Layer 3 of a small transformer language model trained on English Wikipedia (8 layers, counted from 0, width 128).
A neuron's activation on a vector x is squared ReLU(weights . x), where the dot is the dot product.

Input weights of the MLP neurons that the questions are about. A number n stands for n times 0.0062.
n28: -3 37 17 -27 14 21 0 -90 -19 -21 -43 18 16 7 20 -43 -30 8 51 -12 -1 6 11 9 26 0 -26 48 -2 -49 63 -19 -6 25 11 9 -3 -10 -39 -41 3 5 -34 -15 17 6 9 8 0 2 -26 -65 -27 -23 5 8 26 6 37 38 12 2 -17 -8 22 -1 24 -6 41 4 3 -36 12 5 19 -22 -32 15 18 -9 26 19 53 -2 -4 -16 -4 6 -8 -7 -24 27 13 -29 16 11 -12 -19 -16 53 16 42 -22 -6 -4 6 -10 -34 -26 3 -11 52 -3 9 24 31 54 -52 -8 11 -22 92 -11 -6 17 9 15 -7
n78: -29 -5 19 2 -17 -4 33 -1 -9 -16 43 10 0 2 -20 28 -1 -11 11 11 0 14 7 -8 25 20 -50 -15 3 27 -27 -7 27 3 40 -8 30 23 -12 30 6 -11 -21 -7 2 25 -1 -20 11 -23 -39 2 11 2 9 8 -10 -75 57 -69 -6 4 -15 -22 -3 1 -11 2 -14 23 13 -22 4 -1 3 -27 3 -24 -8 21 9 -3 0 -1 -10 34 41 44 -24 -6 8 -8 -8 0 15 -20 10 31 -3 -13 -70 -9 -23 19 13 -1 68 24 -14 3 10 14 23 2 -1 -1 31 -4 -50 3 -12 35 -22 23 2 17 -29 -57
n83: -17 -19 -23 45 23 -6 10 10 43 2 6 -18 -28 -11 -76 45 1 11 -16 -34 -8 -19 18 8 -22 -8 6 29 -7 -3 27 21 9 28 -10 6 16 -14 4 -21 -13 -45 -10 36 -3 -14 -17 12 -30 -16 7 0 4 -35 -30 -32 24 32 20 2 12 -7 52 -6 32 43 27 -14 -30 -13 40 5 -12 2 22 31 9 -29 -28 -66 13 41 23 -15 -24 49 -7 -28 7 9 -1 9 30 -32 22 -9 -11 -31 28 -14 -20 -23 -11 16 13 -35 22 35 6 19 26 12 -8 4 13 -12 1 -5 -9 -22 -11 4 7 41 -11 -14 -9 24
n87: -13 0 -9 14 22 26 24 11 -33 46 -5 44 -33 -24 23 -10 37 -11 42 -9 1 -35 -46 -8 45 28 -35 -26 21 62 13 -41 7 47 25 -38 -24 30 -56 -60 -31 17 23 -2 41 21 2 -31 6 17 21 32 49 -1 47 6 2 -30 -18 -8 39 42 37 -2 1 29 -31 -10 13 -33 38 12 71 42 6 -18 5 30 26 0 11 18 33 -16 3 -40 -15 -15 -20 27 -5 -2 5 34 18 11 -1 40 42 -3 9 39 -2 -15 5 0 -33 2 -2 20 -24 36 6 8 -4 23 8 30 -9 -32 -7 -25 8 -8 -13 -7 -45 -27
n96: -23 20 -46 19 -37 -48 -31 -81 -52 6 2 2 -1 -6 -21 -38 43 -37 -5 18 -9 13 13 4 -28 1 -5 1 -15 -6 23 6 -43 3 24 -37 30 -16 -26 44 -25 30 -42 -42 -18 -26 1 8 8 -8 -39 9 20 -33 5 7 -28 -8 -5 34 -14 -13 -28 -27 -7 68 -49 6 -5 32 -15 -34 16 53 -13 -13 9 -25 -10 -75 -7 -26 -12 -31 6 12 -10 -8 -4 31 -53 -12 21 -30 -32 7 -32 -14 16 -43 33 -18 -62 10 18 -28 33 -10 -20 19 -32 -2 6 -4 17 24 -5 37 12 -26 70 28 -14 49 -28 -15 -10 -3
n203: 2 7 -25 37 -5 -28 22 16 -17 4 -2 21 -34 -11 -24 -24 6 17 10 -4 -7 2 6 30 -17 58 -5 -22 1 -35 39 -62 -35 -14 -45 -45 29 -23 -25 10 16 -40 -8 -22 32 -31 24 19 2 -5 -11 -8 -24 -12 13 -22 25 -18 4 23 -6 41 -23 -9 12 54 14 -11 28 -33 -3 -15 34 -23 9 -2 -12 -45 -5 40 18 2 -3 -34 16 37 0 -20 26 27 15 5 37 -6 -4 31 22 -18 19 32 -3 2 3 34 36 15 1 9 -12 9 57 12 55 7 26 -38 -1 2 8 -42 41 41 26 13 6 15 18 38
n262: -1 -48 11 4 5 5 6 26 44 1 9 4 -26 -14 -9 18 -11 11 21 -45 -36 7 -35 30 24 45 9 -27 -49 -32 -5 -12 9 3 -5 -31 21 23 8 7 -21 8 9 -24 6 -40 -34 -20 -38 35 25 17 8 23 27 -35 -36 -12 -5 29 8 -5 -5 12 -1 -8 8 -23 -10 2 -38 0 -17 -30 -5 34 10 11 36 35 -12 8 30 -66 9 -37 17 -1 -24 -17 -47 5 -12 15 32 -29 48 -8 72 -9 14 54 -4 6 0 12 9 7 24 22 19 36 2 35 24 -26 15 -31 11 -27 11 -25 -24 21 24 -5 -8 -1
n266: -27 -1 -23 -30 27 8 -13 -11 24 -8 -25 -7 12 -39 -48 0 15 14 -14 8 -4 -49 34 5 -31 13 26 -5 -33 5 20 -19 -19 78 -9 -13 32 28 1 9 0 21 -17 -21 15 41 -4 11 37 5 -50 2 -36 -49 1 19 10 21 25 -6 27 28 -31 -17 8 -33 4 -4 22 -34 -16 49 39 12 -32 1 5 -4 31 -39 -15 -16 -23 -6 19 0 25 3 -17 18 2 7 34 -36 40 -14 17 -29 -34 -3 -5 4 -50 -1 8 51 -22 -6 -34 -31 -7 16 1 6 11 0 -3 -21 -21 27 -7 -2 12 8 7 -33 15 -39
n271: -27 -33 -65 -1 53 32 -31 -37 14 -27 -28 -3 -6 2 -3 -27 11 -10 12 45 -1 2 46 42 27 -16 2 10 4 -60 13 -37 24 22 31 -28 11 20 -4 28 -17 -22 -63 -29 1 -47 2 11 27 -18 0 -25 30 -31 -35 -37 -10 -18 11 9 -12 -30 -44 24 51 33 -9 -7 17 -52 -19 -7 5 10 -7 -25 14 5 26 3 -17 25 -4 20 -9 20 -7 47 -1 18 0 19 45 7 -5 8 5 16 0 -2 45 8 -16 -28 15 -17 -14 -28 11 13 -2 -6 -12 -13 24 -24 11 -10 23 -48 -25 52 39 11 11 -2 13 22
n352: 8 -3 -6 -3 -5 -42 2 4 -23 14 -11 -11 17 -6 -22 -20 25 2 -45 -14 -11 -2 11 13 3 4 29 -4 13 13 18 3 45 -28 16 0 -5 -5 27 20 6 8 6 -20 18 22 6 19 25 -12 -27 13 22 -28 11 22 -34 -42 -11 -32 10 16 6 4 1 18 42 38 -6 -12 14 31 4 30 -17 -3 25 16 -16 16 14 -16 -18 -12 -6 9 -1 12 -5 35 10 2 4 -29 -8 5 33 9 2 30 41 41 -13 -10 11 -12 3 -28 -26 57 -5 4 -21 -15 9 -3 -3 -4 -11 10 -3 29 -19 18 -3 -9 6 -22
n424: 23 -12 -11 23 -23 -10 8 -4 1 9 23 31 -3 33 -12 6 7 12 12 -29 -14 -7 5 31 -23 -4 -13 31 15 -12 -17 14 2 1 -6 11 -15 -15 -26 -20 3 -9 -23 17 -37 -23 19 6 -16 23 48 9 -2 18 -34 -20 -17 -11 6 -7 -23 8 17 8 14 19 -1 -22 -1 17 -5 -10 -18 -4 21 -17 -31 5 -7 -7 30 4 12 30 22 7 -2 -4 -7 19 -14 3 -5 0 20 10 26 16 -6 60 -55 24 -20 -3 8 -5 14 -25 -15 3 -37 5 4 -28 23 -17 4 2 -28 -4 -3 31 32 13 16 10 13 3
n451: 12 0 0 13 -21 46 8 -56 13 28 -11 -16 33 -12 42 -37 30 -39 -2 -8 31 -11 -6 -38 -24 19 -40 -3 -15 -17 1 -5 -21 19 -19 -10 95 29 3 -7 -12 11 -59 -32 8 -8 21 21 -41 -61 -19 3 24 -14 -29 -37 50 45 18 -29 31 -27 -25 18 -5 12 -18 5 -4 -34 28 15 53 -12 21 3 -27 11 67 -19 -15 22 -16 12 6 -19 5 -20 46 -8 -4 8 -11 32 36 16 72 3 -30 -22 -27 13 38 25 16 39 31 28 15 9 -20 28 -16 -18 -41 -11 21 6 18 2 3 10 14 12 22 -13 -43 -47
n455: 8 12 16 12 -24 -5 -21 -55 -25 -4 -11 6 -16 -21 5 -15 27 -7 -3 28 -18 -13 1 30 -4 -3 0 23 18 -24 -32 15 35 -17 24 1 34 -10 9 -63 21 43 -17 -12 -4 -3 -12 -13 12 39 -28 -29 37 1 33 31 29 6 -23 -40 -16 18 -3 -16 -2 47 -13 -2 -13 -15 4 -17 -29 8 -38 -18 -5 0 -35 -10 11 -7 6 18 -38 -24 -11 -4 -17 29 15 7 -16 -25 20 2 -1 13 44 -28 -34 -11 -18 -8 34 -36 -14 1 -14 11 -4 -27 1 30 19 4 24 -17 48 -1 -15 -32 -33 -5 0 -27 -15 -11
n474: 26 -3 22 28 -11 -29 -32 2 0 10 67 53 -5 -14 -9 -14 -20 5 11 40 12 -42 25 89 4 60 0 40 14 6 -11 -19 -7 13 -20 -2 18 26 -23 -33 -15 -11 27 6 14 1 45 -19 -34 -24 0 -5 46 -3 22 3 -27 1 -17 12 -25 30 -22 47 19 42 16 -11 -27 -4 -26 -12 1 41 -4 4 -5 -65 -6 -19 2 4 -13 37 -14 22 18 -57 22 39 -8 -4 38 -20 -11 9 -40 25 -10 34 -23 4 -13 4 41 -2 -9 25 28 12 33 -2 42 9 -6 31 2 -25 3 -58 -18 79 7 7 0 9 -32 14

Each question shows a token from some text and the vector x that enters the MLP there. A number n stands for n times 0.091.

"5,": -5 -8 13 -5 4 1 5 22 -12 -11 7 -2 -3 -16 4 -5 0 -6 -8 2 6 7 -13 -9 2 3 -3 6 15 -10 -12 -5 6 -18 0 25 -9 -7 1 1 5 -17 -2 4 -14 13 2 3 7 -15 -3 6 10 8 7 16 21 -8 -14 15 -21 -15 1 5 -5 4 8 -32 -19 13 -17 0 -2 4 -3 4 7 -5 -6 -2 -4 -6 -14 21 14 3 0 22 -5 3 53 19 6 6 3 -11 -8 -5 5 -1 1 1 -15 9 -8 -8 8 3 0 1 -10 8 -12 1 -11 0 -5 8 -3 -4 -7 8 2 -5 -23 10 -1 -4
Which of these neurons fires most? n78

"est": 5 -4 7 -8 14 6 3 -8 -11 17 11 -4 -1 13 2 -2 -9 -19 -2 -14 -6 11 0 -8 13 -28 -5 -16 5 8 -10 -15 -9 -10 -8 14 0 -5 -12 6 10 -12 -11 -2 1 -24 -5 5 -11 -7 -1 -23 -8 13 -1 2 2 -6 0 -12 -7 -9 -6 -7 -15 -13 -22 -8 24 -3 -12 -10 -29 -12 8 -9 7 2 18 1 -7 -8 1 6 6 6 8 8 -17 2 5 12 7 1 -10 -11 -18 7 -17 7 21 -20 17 9 13 7 1 10 -11 -7 10 -6 0 3 -1 -5 -20 -3 2 19 -16 -3 14 9 -6 20 0 -3
The most active neuron and its activation: n78, at about 1.1

" may": 4 9 22 -3 15 -23 23 -20 3 4 -22 9 -6 8 0 -12 -12 1 -6 -9 1 5 -11 -3 4 1 -13 17 1 -4 -13 3 -13 11 -17 11 -20 -9 -8 -5 -2 -9 9 9 -4 16 -11 9 -21 15 6 -10 12 -2 -9 -9 -2 -12 -6 3 -1 -8 9 0 6 -9 2 -11 8 5 3 -23 -12 3 19 -8 8 -2 14 -6 6 9 1 -16 1 2 3 -10 -25 -8 9 5 -1 6 -9 -15 2 4 -10 22 23 8 10 14 -1 7 -7 -11 -9 -13 3 9 5 -10 -6 -6 9 -12 -5 2 -20 1 13 -8 -15 24 21 -1
The most active neuron and its activation: n28, at about 36

" D": 1 6 3 -14 7 11 3 13 -2 -11 -17 -4 -6 -13 -2 0 3 1 -2 0 22 21 -9 -14 -9 -8 -7 -13 -2 9 -3 4 -9 -7 2 22 4 14 1 11 12 -1 4 8 -8 -4 -9 13 4 25 -16 4 -9 -14 4 -11 3 3 -5 18 -4 -3 4 -12 -20 -11 12 -13 10 -3 -8 3 -1 -5 -1 -5 37 8 10 -2 -16 -15 -16 15 22 -13 2 -8 -3 8 2 15 3 3 -8 6 -1 -22 -9 1 13 2 -5 1 -2 2 -24 4 -1 -8 -3 6 3 -16 -10 6 -19 -20 3 -7 -17 -20 -5 -4 -12 -4 30 -1
The most active neuron and its activation: n266, at about 13

"2,": 2 5 23 -4 8 6 -4 19 -14 -8 4 -4 -3 -13 3 2 -1 3 1 -8 9 7 -15 -18 10 -6 -3 11 15 -2 -20 5 -1 -24 -12 18 -7 -1 6 12 3 -20 10 -3 -13 20 6 -4 5 -7 -15 2 5 16 15 13 12 -4 -11 13 -10 -19 0 10 -11 -5 -5 -32 -25 7 -18 -8 4 0 2 -1 12 -1 -14 -5 -12 -10 -19 16 -4 -1 0 11 -3 -2 45 6 0 10 8 -9 -3 -5 6 0 7 -14 -7 1 -2 -12 6 8 -3 -15 -7 -2 -9 1 -9 -4 -1 1 3 -2 -4 11 8 6 -22 10 1 -5
Which of these neurons fires most? n78

"im": 22 26 16 -24 3 9 11 12 -2 23 -10 -11 -6 16 20 15 4 4 -7 -3 -10 2 2 -5 -3 -9 -9 3 6 -15 0 -9 2 8 10 -3 -9 -12 13 -5 -8 5 -4 16 1 -1 1 -10 22 -15 4 -2 14 5 -21 5 -2 -10 0 -2 -10 -15 9 3 -2 11 -10 1 -6 20 4 -12 1 4 -10 -21 30 8 10 13 -9 -7 3 -4 30 -3 -8 -6 -31 -2 13 9 2 -5 -4 -5 -1 -3 11 -2 4 -3 1 2 -27 11 9 1 -4 -5 -13 0 -6 4 6 17 4 11 -5 10 4 -16 9 3 0 -1 17 -8
The most active neuron and its activation: n87, at about 1.1

" in": 10 -10 0 -4 -11 -3 -10 10 6 -9 -12 5 2 -5 -7 1 7 -4 -5 10 -7 -3 -2 4 5 -7 9 27 4 -6 -7 -11 1 12 0 18 8 0 2 -3 0 8 10 13 -13 -9 -3 7 14 5 7 13 -1 -3 -24 15 -1 0 -11 2 -11 -2 7 4 8 0 11 -2 -27 8 -13 3 -19 -26 6 -23 26 9 0 1 -6 -6 -21 3 10 9 -3 4 -5 -1 7 20 -16 3 7 -26 -9 -3 -13 12 -5 -7 0 27 0 4 -8 -11 -10 -7 -8 2 -8 3 14 -5 -4 -9 -8 14 7 -6 -4 -3 -44 -2 13 8
The most active neuron and its activation: n424, at about 4.1

"ys": 3 1 -6 -14 21 5 11 -6 -20 8 -20 2 -14 2 5 -5 -20 -6 4 5 -7 2 -8 3 -3 7 -1 6 11 -1 0 19 -6 -5 -5 25 -8 -4 -6 13 30 -10 -9 14 7 -7 -3 6 -3 20 17 4 9 0 -10 12 12 -1 -9 7 -22 -6 -15 -11 -16 3 1 -9 -2 31 12 8 -15 5 1 -7 9 -2 10 12 -2 2 -10 6 19 3 -1 10 12 -4 13 24 -6 6 -9 11 -5 -4 -11 6 11 9 -9 -14 2 -3 -4 3 -7 -17 12 0 -7 -13 -9 -2 -12 2 6 21 11 22 12 0 -6 13 24 -4
The two highest activations, in order: n28, n424